Layer 3 of a small transformer language model trained on English Wikipedia (9 layers, counted from 0, width 128).
In attention head 2, each number of a token's query is one row of weights dot the token's vector x plus its bias. The head spreads its attention over the tokens so far by the softmax of query dot key.

Query weights of the head. A number n stands for (n - 500) times 0.0015.
q0 (bias 0.187): 535 475 589 653 426 544 614 286 645 412 456 485 544 370 531 497 402 450 236 489 549 285 458 470 820 551 381 610 450 455 633 603 483 550 528 729 555 442 338 415 471 689 540 532 294 489 218 531 453 584 718 436 585 425 536 533 527 341 427 605 468 330 478 595 702 641 731 483 235 391 408 292 643 748 304 471 357 609 368 651 574 565 556 551 504 458 635 548 408 640 594 633 421 450 511 441 456 535 483 500 485 393 725 469 697 389 643 634 455 682 388 383 420 479 273 659 566 399 688 416 503 228 519 511 415 611 546 608
q1 (bias 0.243): 467 441 548 604 331 621 608 424 507 580 347 472 538 471 402 246 431 391 352 584 236 632 454 573 480 430 444 762 363 511 486 607 520 470 517 338 673 592 411 521 485 682 644 527 563 370 544 593 525 803 667 446 519 364 616 503 616 522 272 318 538 540 626 445 490 545 569 415 373 454 484 555 685 686 376 649 543 377 412 405 711 393 447 355 590 428 562 403 387 563 379 314 620 567 635 563 398 431 507 568 685 383 454 555 625 371 521 468 520 570 458 317 392 765 306 670 517 500 455 493 480 420 565 399 589 662 355 430
q2 (bias 0.316): 439 488 410 448 586 297 632 681 435 554 496 449 482 440 632 387 600 361 584 455 468 573 459 520 661 317 446 691 769 482 378 476 521 631 659 478 419 513 341 544 528 417 464 444 344 445 448 553 520 523 599 408 523 523 737 407 237 407 407 568 391 776 658 450 517 461 673 409 507 292 414 387 620 660 451 542 568 617 542 735 514 423 417 443 552 385 432 437 371 507 348 208 818 462 458 417 616 480 442 604 263 458 470 611 354 497 541 416 408 349 299 631 545 680 368 557 710 599 550 358 656 306 720 597 666 593 615 364
q3 (bias -0.336): 364 599 582 545 573 545 338 571 389 617 672 353 513 420 402 378 487 500 468 252 432 619 509 447 224 613 549 56 556 500 640 543 586 496 665 486 419 607 796 468 504 405 630 575 677 222 482 496 549 417 251 370 675 454 345 468 849 365 594 273 651 391 518 567 308 567 422 390 548 491 413 508 40 393 759 469 688 577 443 245 171 487 681 538 574 640 391 395 809 595 759 563 33 627 474 459 421 564 381 386 522 701 716 692 201 601 584 532 538 505 811 652 360 417 446 336 366 586 622 711 534 653 556 600 400 285 531 429
q4 (bias -0.265): 517 505 602 391 297 485 413 441 474 572 470 570 431 606 531 505 551 565 518 439 601 570 605 495 431 635 406 274 419 549 473 399 589 578 376 416 514 423 395 364 413 612 454 550 557 462 380 519 489 530 497 590 295 539 358 508 651 481 597 429 652 437 462 425 503 476 441 576 563 546 661 247 274 571 575 500 412 526 561 447 552 441 587 564 477 422 592 394 598 476 576 570 513 719 681 533 580 571 554 416 485 552 508 494 727 258 561 460 571 506 546 443 640 231 371 660 455 722 326 487 602 419 453 544 543 394 395 475
q5 (bias -0.098): 484 615 342 320 362 702 529 496 152 369 581 457 264 595 520 297 454 481 466 475 474 669 745 755 727 602 180 298 350 552 594 725 573 394 590 720 504 601 605 406 530 333 374 450 293 598 397 712 523 636 574 657 410 263 617 504 664 614 791 577 395 250 401 720 484 705 496 565 504 435 426 473 514 517 274 434 235 597 446 508 500 496 442 350 308 421 661 465 652 564 528 683 445 521 665 525 656 540 700 413 559 485 504 157 717 397 575 466 424 576 405 496 487 316 238 930 475 468 458 456 448 411 266 677 444 614 632 504
q6 (bias 0.152): 627 409 433 383 655 549 561 516 693 335 392 447 533 459 249 430 396 683 517 431 434 615 466 560 581 538 624 710 411 419 478 455 510 505 418 597 658 350 401 575 510 525 478 487 500 489 586 434 659 556 391 384 317 413 532 441 451 568 549 406 396 636 524 612 471 470 514 413 487 452 609 508 497 666 376 471 518 516 425 580 587 428 538 416 484 463 497 503 521 335 383 241 553 601 583 434 376 544 516 618 508 498 430 558 526 554 541 441 588 581 520 510 392 508 552 447 571 602 500 503 667 530 574 553 441 620 625 535
q7 (bias 0.222): 567 492 421 556 404 381 566 490 517 409 441 652 703 497 521 518 445 349 441 603 377 642 426 438 559 503 573 719 689 451 468 506 303 331 544 816 494 520 447 523 395 631 456 462 318 531 494 446 518 643 430 560 494 307 516 517 354 567 433 481 507 561 427 530 543 267 469 515 428 606 437 605 727 381 551 651 319 559 361 557 438 585 718 524 584 520 514 476 620 481 448 413 769 472 541 565 604 686 543 545 356 288 570 621 353 399 503 546 338 268 665 453 591 656 377 607 497 639 461 422 491 558 503 522 517 419 437 323
q8 (bias -0.115): 360 584 500 430 473 584 582 196 462 627 376 266 352 569 716 558 409 595 550 309 681 441 520 484 365 482 340 488 548 428 546 377 503 681 636 408 323 537 558 650 419 504 513 448 365 680 617 402 558 588 431 362 412 586 524 509 389 602 563 598 355 519 618 608 406 661 454 497 408 691 513 490 351 560 537 266 510 419 472 583 520 622 349 520 415 401 642 497 708 532 467 817 305 366 493 588 474 347 507 550 633 297 580 444 619 610 503 281 497 787 496 603 335 391 458 725 588 466 542 515 483 518 382 366 522 584 716 746
q9 (bias -0.109): 490 533 518 379 540 479 411 646 233 338 465 734 581 474 341 529 696 595 457 435 475 534 537 349 497 698 682 473 419 611 496 792 399 320 500 533 530 472 529 372 534 500 538 445 754 364 483 484 398 542 352 583 520 365 743 497 474 515 665 416 469 619 362 546 359 503 558 248 578 342 575 480 457 640 603 517 457 544 473 435 480 668 389 474 578 738 519 369 305 613 673 607 279 479 466 641 584 444 490 503 597 558 633 463 553 438 640 625 547 240 296 529 507 459 437 508 531 456 627 312 617 334 614 684 419 471 370 184
q10 (bias -0.156): 506 458 442 476 386 553 590 500 454 553 297 371 384 543 716 527 312 500 591 519 606 639 680 561 522 673 453 390 497 557 593 526 589 698 644 655 478 356 684 305 419 527 458 555 605 644 348 383 638 448 571 370 528 500 382 355 399 545 414 645 317 329 419 531 257 549 480 446 676 537 531 488 548 563 569 610 676 465 500 532 363 280 525 447 570 479 371 531 601 650 462 628 389 500 461 497 430 456 469 320 611 476 559 482 461 603 576 227 487 853 439 467 555 526 517 390 414 588 350 452 506 680 383 471 636 324 513 507
q11 (bias 0.092): 591 395 462 545 716 488 404 356 474 395 394 415 562 347 462 419 399 372 691 739 470 379 479 463 606 519 553 421 381 459 590 548 488 572 497 651 593 525 459 475 549 434 567 500 480 622 515 514 405 599 503 363 566 454 470 561 652 490 494 641 426 546 588 471 406 543 647 360 437 478 440 557 627 687 383 383 424 473 428 651 586 457 452 500 425 407 474 543 372 574 553 579 490 419 359 534 449 477 389 569 359 486 716 763 766 609 516 531 374 507 522 686 619 440 556 630 748 453 404 297 503 419 255 527 500 680 419 432
q12 (bias 0.354): 528 444 561 530 539 515 539 413 744 460 504 523 526 421 483 716 698 560 418 618 370 446 388 527 620 412 544 859 715 392 308 660 598 354 465 531 601 308 303 578 445 507 543 489 359 603 511 500 630 507 602 352 537 380 456 428 427 291 293 454 388 663 457 466 608 409 583 483 440 391 428 725 741 452 492 618 671 634 572 522 433 538 478 435 759 427 496 301 504 507 399 221 679 418 375 430 503 580 524 393 355 510 403 774 376 475 370 500 591 364 571 302 462 582 393 433 588 300 659 481 657 341 715 603 546 557 393 155
q13 (bias -0.215): 573 629 519 525 491 472 370 546 490 423 453 478 429 581 503 323 559 553 431 236 275 624 653 381 289 575 480 369 435 538 531 485 598 527 572 503 339 374 628 359 571 553 752 466 668 479 313 351 416 443 487 522 543 587 512 500 643 651 817 405 648 448 415 506 403 518 465 376 590 674 632 465 597 355 506 506 471 595 515 330 473 517 489 486 533 741 559 618 520 428 526 442 339 506 485 450 540 515 532 401 402 528 509 592 330 524 462 465 588 415 456 537 529 383 593 468 497 465 463 510 679 528 523 566 519 345 590 261
q14 (bias 0.136): 466 477 560 443 620 533 634 606 516 551 350 430 387 583 469 300 452 406 327 535 505 433 330 350 546 545 268 580 388 503 638 612 434 480 414 516 427 548 648 470 513 400 584 500 544 543 509 600 560 574 552 278 392 361 580 561 409 413 447 568 561 522 424 603 426 586 474 486 463 384 497 450 450 559 315 352 577 509 611 620 500 779 408 416 480 426 462 508 568 440 661 465 419 512 669 437 621 576 427 615 335 413 556 532 559 532 516 406 647 664 591 440 754 509 318 578 547 432 632 516 401 524 494 404 492 733 517 484
q15 (bias -0.228): 603 675 515 645 315 517 337 542 389 584 385 297 587 542 590 432 636 555 432 462 510 426 601 702 412 503 434 410 660 540 567 535 561 508 505 456 463 634 575 341 537 364 497 519 417 546 555 604 472 371 523 610 552 422 638 593 611 514 561 617 624 415 555 565 468 304 510 589 565 551 609 684 313 533 521 418 415 497 508 391 516 395 620 471 551 654 541 432 491 556 415 409 388 413 560 514 515 590 505 513 602 459 505 417 520 429 339 486 346 494 514 536 404 435 534 455 472 500 334 395 519 565 456 541 405 401 467 704
q16 (bias 0.122): 383 493 341 334 439 530 479 391 536 538 295 244 517 441 568 388 187 527 754 566 553 504 557 624 777 717 220 618 163 608 517 484 472 549 414 509 556 447 509 530 522 444 477 533 347 762 550 437 554 492 574 211 469 536 567 622 322 443 380 382 224 361 608 500 350 496 533 546 586 366 402 441 741 597 433 517 351 402 405 579 439 512 366 548 418 323 446 635 713 666 448 728 776 471 537 257 516 432 576 870 685 554 536 414 832 853 470 578 653 949 310 364 482 451 479 767 517 536 462 442 504 555 372 376 496 809 359 635
q17 (bias -0.195): 652 500 628 576 583 455 419 773 232 361 675 642 587 429 454 569 594 412 620 524 383 606 573 443 343 346 722 330 714 514 560 423 467 291 416 547 470 506 586 422 482 437 424 582 774 268 456 442 456 555 393 683 565 542 469 369 621 518 515 443 591 555 258 468 497 455 316 459 621 521 619 600 310 361 792 442 609 520 503 425 339 552 476 435 604 703 599 539 534 556 490 492 259 632 514 563 506 457 530 343 445 519 539 660 403 537 574 599 606 316 695 446 348 510 674 178 424 437 378 413 540 584 551 554 478 500 490 294
q18 (bias 0.126): 425 330 436 457 517 415 578 406 472 426 393 527 524 406 469 489 441 574 482 551 531 647 508 403 458 459 510 589 429 476 361 531 486 674 469 500 651 565 460 683 399 339 676 773 635 551 471 453 495 481 573 409 492 265 579 479 485 421 555 424 458 680 439 604 433 485 554 382 551 503 399 681 507 424 494 549 483 489 690 457 568 511 553 539 457 485 385 365 400 651 352 479 404 313 350 556 579 430 394 511 550 637 703 560 297 480 599 437 489 612 536 535 322 666 612 470 409 629 541 599 419 432 571 451 613 399 583 578
q19 (bias 0.069): 568 602 628 510 561 463 577 683 709 515 553 808 609 609 440 609 661 378 420 471 493 463 529 531 630 428 618 575 579 423 402 536 353 238 358 594 614 277 415 385 424 557 401 422 376 504 177 315 325 517 492 562 615 609 407 507 346 598 386 468 716 528 452 395 554 455 523 678 507 423 608 657 550 579 705 570 489 630 357 412 613 599 719 574 653 614 385 546 484 587 393 227 590 500 368 560 556 706 461 444 582 452 393 488 373 493 363 646 325 205 565 517 594 431 681 135 672 522 409 394 597 458 571 339 500 190 390 432
q20 (bias -0.393): 500 586 635 544 343 601 152 428 448 510 758 470 553 374 555 360 514 692 480 228 637 505 854 615 162 471 578 216 681 529 626 285 542 579 584 289 404 534 903 446 551 402 483 619 895 346 533 509 417 558 114 844 415 428 514 340 642 760 601 352 516 454 590 302 376 347 508 434 486 668 563 473 226 404 703 514 482 426 321 472 575 568 579 595 589 605 622 595 784 427 500 974 171 707 448 258 322 277 299 563 634 460 614 315 601 745 466 480 858 469 663 491 525 364 597 224 375 445 267 348 495 490 404 481 569 223 571 714
q21 (bias -0.314): 398 561 487 454 541 747 510 390 481 421 522 474 500 704 425 467 328 464 449 448 440 489 719 424 497 522 554 316 661 617 699 330 589 354 656 620 588 544 674 318 639 616 503 500 378 375 521 503 585 464 393 563 297 416 592 490 575 727 519 473 745 466 539 523 312 358 640 526 465 581 650 603 252 554 760 570 309 393 160 300 500 446 349 637 396 478 417 480 437 442 558 492 442 535 465 547 470 551 473 473 543 556 486 462 630 500 408 263 214 473 643 736 351 218 518 467 414 551 547 583 596 691 616 503 404 433 503 527
q22 (bias 0.063): 534 460 531 497 687 541 442 380 415 577 488 361 476 497 696 449 500 572 329 374 531 645 579 568 571 384 452 605 386 584 449 509 579 531 549 392 427 490 549 416 560 362 578 349 478 594 506 563 624 546 630 494 451 392 515 405 422 365 463 401 445 503 657 525 438 433 469 441 500 455 415 615 717 577 410 315 615 486 561 410 412 522 401 362 566 349 641 517 674 503 508 545 465 359 783 369 563 494 570 428 456 516 522 494 721 725 605 392 475 566 587 527 518 411 308 611 362 601 565 398 492 313 556 704 553 503 558 581
q23 (bias -0.001): 455 455 372 517 527 506 497 711 376 444 538 654 779 453 382 372 637 237 500 448 461 426 393 474 305 399 612 615 637 471 393 339 515 458 551 497 586 508 587 421 417 478 514 528 646 621 332 497 420 327 484 668 570 808 457 348 497 354 431 497 585 599 408 582 619 413 589 375 476 394 544 561 514 537 503 497 437 503 500 469 500 565 626 564 500 656 609 497 360 506 619 390 480 647 561 500 659 447 464 526 512 554 592 457 277 482 517 541 366 397 494 460 422 542 691 511 544 225 484 628 545 472 628 354 547 624 424 480
q24 (bias 0.089): 666 431 424 565 522 474 437 587 673 357 608 718 532 642 372 535 739 401 395 569 336 624 500 435 537 656 647 457 486 645 451 475 509 506 441 449 466 397 540 566 457 592 494 484 472 372 336 596 465 512 500 517 485 518 359 433 517 430 375 664 605 524 395 512 614 497 713 559 494 556 473 440 464 429 483 560 337 525 304 586 656 570 569 518 384 641 373 473 288 471 571 250 577 377 412 783 509 634 558 342 445 284 332 365 406 434 428 661 343 216 566 494 470 578 584 604 561 423 438 493 540 484 449 604 396 392 645 397
q25 (bias 0.145): 654 488 586 485 419 411 519 547 539 503 345 543 573 576 550 492 548 419 454 440 562 640 543 567 605 537 615 609 482 614 497 429 505 446 348 436 561 612 448 509 340 577 477 588 557 440 423 425 533 513 558 584 401 487 489 450 491 477 424 610 573 630 519 419 428 489 546 712 560 425 347 505 475 444 503 503 524 543 582 464 608 369 416 374 524 602 355 513 375 365 548 398 670 262 396 483 518 664 402 416 514 441 238 536 320 514 435 420 620 509 497 372 579 717 500 321 494 513 542 459 577 576 550 386 578 427 388 710
q26 (bias -0.279): 380 369 503 538 584 709 217 472 204 381 631 532 420 444 579 433 633 617 500 150 568 455 503 513 443 613 632 395 635 557 669 341 473 442 564 668 570 410 659 386 457 433 418 434 392 368 603 539 471 439 277 721 649 418 476 393 717 740 602 523 762 515 596 507 377 465 633 382 605 493 646 685 360 521 570 520 380 594 500 192 595 411 602 464 378 762 478 516 546 563 420 565 367 616 445 479 500 593 384 480 653 474 606 522 488 517 460 329 457 311 646 554 482 466 472 428 409 493 496 639 537 433 376 463 459 402 387 559
q27 (bias -0.385): 427 590 612 366 423 529 375 566 351 518 570 384 731 356 653 407 401 576 504 308 607 658 510 547 204 493 556 243 515 732 544 283 598 553 610 393 406 552 648 496 464 608 507 496 578 454 719 524 547 463 266 656 520 497 551 549 635 595 680 475 504 469 298 421 451 347 576 403 564 650 612 462 78 595 751 410 633 542 407 295 401 462 440 517 507 588 500 589 628 518 500 775 146 683 525 397 391 382 323 507 591 456 569 453 281 586 520 451 458 566 489 564 275 525 592 408 431 609 507 496 517 799 435 475 457 335 582 605
q28 (bias -0.184): 420 399 597 483 540 485 455 401 578 666 492 406 546 295 500 556 718 614 617 534 619 504 394 447 305 311 687 509 536 641 751 593 544 597 515 328 453 517 512 609 709 539 437 602 590 448 553 471 636 656 429 278 507 694 462 528 613 544 468 533 592 532 508 264 390 508 310 455 326 618 482 236 419 259 750 567 650 378 485 545 441 478 559 464 522 376 98 364 705 543 383 630 292 680 365 434 468 348 285 399 458 612 540 619 204 714 503 598 504 504 692 535 408 623 665 144 523 489 477 601 562 608 352 291 616 412 496 602
q29 (bias 0.264): 509 404 424 448 554 227 575 457 689 457 214 548 580 877 503 554 473 542 547 681 553 438 525 408 522 306 601 548 615 639 510 655 478 500 652 340 569 420 276 642 380 497 361 470 440 661 533 546 506 475 479 417 485 453 424 581 412 503 357 401 380 542 549 279 497 427 506 597 426 647 540 488 574 430 560 659 484 260 594 500 552 497 597 628 448 503 585 531 289 500 522 301 789 497 425 446 617 468 611 497 523 436 305 621 391 497 379 418 288 493 425 506 524 494 657 374 619 513 597 559 522 470 723 390 586 448 393 542
q30 (bias 0.135): 587 438 529 547 525 639 689 460 484 408 555 328 386 360 393 467 390 335 466 539 425 536 402 470 539 739 373 569 443 425 566 613 567 404 511 534 514 364 523 340 542 511 596 128 360 557 314 565 530 551 729 670 429 531 641 559 500 462 577 416 401 303 568 418 514 652 529 507 309 530 527 636 643 617 304 328 643 236 514 690 564 720 352 414 333 363 787 575 368 622 535 594 512 461 675 522 490 545 611 624 293 410 507 308 769 396 477 623 455 698 365 426 485 489 500 730 420 332 588 554 340 312 404 539 451 718 618 597
q31 (bias 0.082): 507 470 478 574 445 468 531 465 508 550 514 573 528 563 359 848 613 564 489 472 333 594 456 425 480 289 889 544 697 402 439 469 395 493 675 444 591 532 361 608 447 496 542 567 409 473 528 490 400 467 427 423 503 337 539 634 635 341 507 337 477 680 385 507 486 331 706 555 607 558 470 622 627 319 773 604 588 544 635 434 510 610 500 427 696 541 278 394 221 414 564 284 384 392 365 661 510 618 537 327 398 513 460 652 139 312 431 598 449 466 569 558 548 497 607 272 504 449 554 712 466 496 608 410 481 289 483 353

Each question shows a short text with each token's key, already scaled and adjusted for position as the last token sees it. A number n stands for (n - 500) times 0.0091.

Then comes the last token's vector x. A number n stands for (n - 500) times 0.008.

0 ",": 475 508 601 478 438 356 508 665 179 706 332 434 740 589 429 513 53 686 523 838 295 462 401 700 766 589 580 337 373 586 423 777
1 " to": 430 473 576 542 431 297 502 651 166 696 352 437 698 611 408 519 33 739 528 824 359 482 360 706 760 597 587 386 438 581 386 805
2 " the": 424 476 576 545 439 296 504 655 165 701 348 446 697 610 413 515 40 731 535 836 358 475 372 710 758 585 596 388 434 585 381 796
3 " Mon": 433 483 559 532 448 295 503 654 160 689 345 431 711 609 424 529 37 729 502 841 346 483 379 708 748 590 596 385 428 589 405 791
4 "ast": 423 475 574 554 448 297 504 658 164 702 350 437 703 604 406 515 32 734 530 844 374 476 371 701 754 592 609 388 450 583 369 799
5 "ery": 426 476 559 555 425 281 512 653 163 697 357 437 703 620 404 521 37 732 539 845 373 487 356 704 754 602 612 391 444 589 368 798
x: 662 545 542 569 605 462 436 781 455 433 687 769 589 580 279 623 788 442 440 528 343 479 483 358 537 453 729 600 700 441 369 596 401 277 432 517 638 477 479 379 457 573 553 400 588 385 343 472 346 491 621 673 501 524 494 420 560 453 461 550 687 619 372 543 681 424 553 472 463 437 535 590 565 438 524 603 477 655 603 456 559 537 515 405 536 704 572 448 288 463 506 189 456 571 514 572 563 720 515 304 423 531 514 535 289 322 438 606 396 84 462 386 512 457 497 517 527 359 489 494 475 356 756 603 456 308 499 204
Which token does the last token look at most, and with what share of its attention? 0 ",", with about 30%

0 "-f": 475 508 599 480 440 358 508 665 176 704 329 427 738 594 427 513 52 691 524 834 300 462 401 701 763 590 579 342 373 583 423 777
1 "ree": 422 475 561 558 437 287 506 651 160 695 341 436 693 617 413 520 34 730 528 845 366 484 354 709 761 596 609 399 445 585 381 796
2 "z": 420 476 568 550 438 297 508 647 163 692 345 437 701 613 397 516 38 748 524 838 382 487 360 716 752 592 604 401 447 591 368 787
3 "ing": 412 471 577 563 438 276 497 651 170 693 355 433 691 614 404 520 38 743 535 845 383 487 361 714 754 605 603 409 445 584 364 803
4 " tem": 431 476 571 529 439 316 507 667 169 703 343 441 721 609 392 519 33 740 520 833 344 489 372 684 768 579 590 388 421 584 395 802
5 "per": 421 473 566 557 442 282 502 656 160 687 339 432 707 614 404 520 43 744 530 845 379 486 370 711 746 601 613 399 443 582 371 801
x: 598 468 476 584 594 467 408 763 454 407 670 813 529 597 272 635 788 476 380 545 333 471 466 434 469 412 703 572 714 438 385 603 402 251 410 599 627 438 472 385 465 514 511 437 593 370 285 464 466 510 589 615 509 526 487 434 551 510 475 594 679 684 392 517 642 371 564 465 477 407 494 571 561 449 524 643 517 640 535 449 571 573 527 434 579 776 570 449 255 471 586 168 423 468 480 607 592 713 527 341 418 536 527 513 278 286 467 600 360 153 423 430 559 486 515 472 519 384 497 483 508 355 694 690 464 353 536 262
To which token does the last token give the most attention? 4 " tem"

0 "on": 474 507 602 485 439 353 507 664 176 706 331 431 737 594 427 512 50 690 526 835 299 465 400 703 763 589 579 342 375 585 421 780
1 " area": 425 470 564 536 426 308 500 658 157 700 342 438 710 615 410 517 43 719 527 845 343 478 357 697 762 581 598 382 435 590 388 800
2 ",": 424 461 574 550 434 293 504 643 167 695 343 442 704 607 418 517 34 725 534 841 356 480 372 708 760 591 609 390 444 590 376 799
3 " to": 423 471 575 545 425 294 504 649 159 697 348 439 704 613 407 519 35 740 534 830 357 482 361 704 760 600 591 389 445 582 386 806
4 " make": 434 480 571 533 435 299 497 660 156 708 345 434 706 610 397 521 47 735 520 851 364 475 360 708 757 593 596 393 440 586 383 797
5 " the": 416 473 575 550 433 284 505 655 162 698 347 443 703 610 411 514 38 735 541 838 356 474 368 709 757 586 593 395 445 589 378 801
x: 626 499 535 600 590 484 466 761 503 421 667 794 582 585 279 606 800 425 405 536 336 492 471 456 541 487 726 594 725 449 358 633 368 286 439 543 639 437 382 415 415 589 517 487 542 334 282 499 434 433 507 661 474 567 511 445 552 479 524 593 686 538 423 557 613 387 567 491 463 418 539 650 728 424 493 545 445 606 561 412 560 541 574 424 553 760 574 461 309 473 531 137 380 508 482 579 578 684 490 330 440 535 527 540 303 242 449 587 422 114 449 416 503 503 484 444 487 340 454 500 526 389 700 605 462 378 562 244
To which token does the last token give the most attention? 4 " make"

0 "),": 476 507 599 474 438 353 510 665 178 704 334 435 741 590 427 513 53 685 523 839 296 460 399 699 765 588 579 336 375 588 423 777
1 " University": 444 474 563 526 448 290 510 663 168 686 344 441 712 605 413 509 35 731 518 857 361 476 351 707 769 599 605 386 439 592 375 793
2 " of": 418 479 569 550 444 289 498 653 162 695 352 435 704 613 409 515 40 734 528 839 363 487 356 707 760 593 604 397 443 599 371 803
3 " Tor": 428 466 583 540 451 296 503 655 162 696 351 443 709 607 415 511 38 736 507 851 353 477 364 705 756 584 597 376 439 590 374 778
4 "on": 430 476 566 564 440 281 506 655 164 689 352 435 701 612 406 520 38 739 526 831 365 482 355 716 745 593 608 401 449 589 371 795
5 "to": 421 478 572 560 435 294 503 654 162 689 354 435 697 611 406 521 39 747 526 830 371 486 344 710 751 596 603 395 450 590 373 796
x: 632 465 529 593 680 465 392 739 440 409 641 811 549 596 283 600 767 419 408 509 342 517 494 335 537 418 699 544 691 441 330 597 385 283 426 506 630 468 501 424 408 626 515 390 563 402 327 492 434 446 565 638 526 562 531 433 525 413 542 614 656 673 375 499 639 432 533 491 494 385 517 634 619 470 467 626 514 680 487 419 596 517 523 465 572 771 562 518 270 505 515 213 399 539 467 642 539 624 542 386 424 557 509 494 293 271 457 622 399 74 532 458 489 512 482 511 532 425 478 486 488 380 728 582 467 299 518 173
Which token does the last token look at most, and with what share of its attention? 1 " University", with about 90%

0 " writ": 484 514 604 469 439 360 509 668 182 700 333 432 743 590 433 510 57 679 521 833 290 460 403 701 765 586 577 332 367 586 428 776
1 "ing": 418 479 584 549 436 286 495 657 170 691 356 429 695 612 407 521 40 733 530 841 368 480 363 713 759 601 601 395 433 587 367 804
2 ".": 428 467 577 526 441 299 504 659 168 698 344 438 708 607 411 519 42 721 533 833 352 476 360 705 764 592 596 382 435 597 380 803
3 " He": 441 481 578 524 445 295 509 672 173 679 357 421 708 607 402 519 42 734 515 849 352 481 360 705 753 603 597 382 431 602 380 798
4 " then": 425 475 575 550 433 285 497 660 163 682 357 432 704 614 414 522 36 732 525 831 357 468 354 707 753 601 599 380 450 589 362 800
5 " published": 434 495 577 525 435 282 509 657 168 694 347 444 720 606 412 520 38 731 515 840 356 475 369 709 761 588 596 374 432 590 385 803
x: 596 503 513 621 639 503 415 743 526 398 649 717 549 608 332 587 832 424 390 562 332 509 460 360 558 396 700 563 644 428 358 628 378 304 392 544 608 396 416 382 409 554 511 461 626 390 376 539 370 439 589 699 519 477 511 496 592 514 464 553 707 613 377 468 648 431 554 496 487 409 506 618 613 403 509 632 480 664 578 461 559 555 518 379 543 763 626 457 267 468 493 208 386 527 458 575 646 706 569 379 475 541 451 596 255 324 414 579 460 132 465 382 453 455 540 467 443 368 519 587 518 301 690 653 435 358 523 255
To which token does the last token give the most attention? 5 " published"

0 " Ph": 477 509 603 480 440 356 508 666 177 704 331 431 739 594 427 511 51 688 523 836 295 461 400 702 765 587 577 338 373 584 423 779
1 ".": 426 463 573 532 443 302 505 658 171 698 345 439 702 610 409 519 43 723 535 832 358 478 354 702 765 589 595 385 439 594 381 804
2 "D": 427 472 583 531 434 301 514 656 169 693 340 436 704 608 406 510 40 734 517 841 368 483 367 696 749 589 602 380 425 592 385 790
3 ".": 425 461 575 535 440 297 508 657 168 698 347 440 704 612 408 518 44 725 537 833 359 478 354 704 761 590 597 387 443 595 379 805
4 " in": 438 472 565 542 428 286 502 650 165 688 352 437 708 614 415 514 37 726 532 839 347 483 367 710 759 602 604 384 440 587 383 801
5 " development": 440 470 571 527 435 301 511 659 163 691 344 446 721 621 407 507 47 733 518 845 353 468 363 700 768 591 593 378 433 583 380 792
x: 590 499 535 642 608 483 400 769 504 420 676 805 591 632 316 637 803 391 360 561 373 537 447 362 517 477 729 558 687 402 328 594 349 307 464 566 603 394 442 429 452 516 502 438 617 365 417 504 377 440 606 635 490 503 551 442 526 497 487 538 745 652 400 538 613 424 537 484 488 409 510 614 552 410 513 654 495 647 638 441 579 528 497 413 600 670 593 424 254 435 515 211 385 520 488 601 568 721 609 388 464 549 524 505 293 286 496 567 375 131 443 383 489 527 499 464 550 368 479 528 504 307 668 626 435 334 478 228
Which two tokens does the last token look at most, in order? 5 " development", 0 " Ph"

0 " as": 479 508 601 473 438 359 508 665 180 705 332 434 741 589 431 511 57 682 522 834 290 460 402 701 765 588 575 333 369 586 427 774
1 " art": 433 474 571 541 455 300 505 665 167 690 344 435 707 611 413 513 27 728 523 841 350 474 358 708 771 574 598 383 425 589 386 795
2 "icles": 438 469 578 534 436 304 508 664 168 706 350 440 708 615 404 509 41 729 526 844 366 484 356 709 759 587 600 380 437 585 376 796
3 " in": 440 472 565 539 431 288 502 649 165 691 347 436 708 612 416 516 34 726 531 841 353 484 369 711 763 603 606 385 437 585 382 804
4 " p": 445 468 577 535 438 295 508 656 163 700 336 446 710 609 415 518 37 733 525 833 347 480 369 707 754 578 598 378 428 587 392 798
5 "sych": 441 481 576 543 451 289 511 657 164 684 342 434 713 603 428 512 28 739 528 836 348 487 372 713 756 590 603 387 428 588 382 790
x: 646 501 486 618 657 439 384 767 435 424 625 711 570 581 283 681 827 444 395 581 355 539 538 459 527 433 695 576 637 443 306 617 314 279 444 576 644 454 470 471 456 524 554 450 600 382 321 503 393 481 575 669 516 482 531 427 562 572 483 564 684 640 366 519 611 396 554 497 472 379 464 583 627 454 500 646 510 688 523 451 547 583 526 445 560 732 580 487 252 458 466 206 312 481 430 636 535 633 574 395 421 599 462 537 269 251 463 599 416 96 444 411 514 505 513 477 533 341 463 524 497 348 712 572 468 347 519 266
Which two tokens does the last token look at most, in order? 1 " art", 3 " in"

0 " under": 481 513 605 465 435 360 509 667 179 704 329 433 745 588 431 509 61 680 523 833 285 454 403 699 763 590 570 329 366 587 429 775
1 " the": 427 480 579 535 434 295 506 658 164 698 346 443 705 610 414 511 41 725 537 835 345 470 372 712 760 587 587 382 431 589 387 797
2 " dire": 425 464 565 527 443 295 503 656 159 694 352 447 713 612 415 517 35 725 513 847 342 462 372 701 764 582 597 370 442 594 381 786
3 "ctions": 437 472 580 526 423 290 512 659 166 696 350 448 712 612 408 509 46 725 531 844 349 479 361 702 755 594 593 375 437 589 378 799
4 " of": 415 478 577 545 436 286 497 653 161 692 349 434 710 610 412 515 44 730 531 835 350 483 358 709 758 596 593 391 442 602 377 806
5 " Phil": 437 479 576 520 445 295 512 655 171 693 340 443 714 606 424 494 51 729 523 836 347 481 361 716 760 585 584 368 426 593 394 792
x: 621 505 491 582 665 457 341 740 491 399 604 739 581 591 299 635 750 452 391 567 285 480 501 438 531 416 621 554 677 449 357 573 311 278 413 553 648 503 376 415 492 547 546 469 560 392 277 497 474 390 583 674 521 518 553 437 559 551 545 564 681 673 451 498 664 341 584 488 464 436 484 546 611 453 480 600 522 701 549 443 528 516 573 399 613 825 545 435 322 556 479 150 377 537 520 652 601 654 534 405 387 561 504 517 281 268 438 629 372 175 501 386 534 591 462 487 436 376 460 504 513 331 719 532 422 380 558 269
To which token does the last token give the most attention? 2 " dire"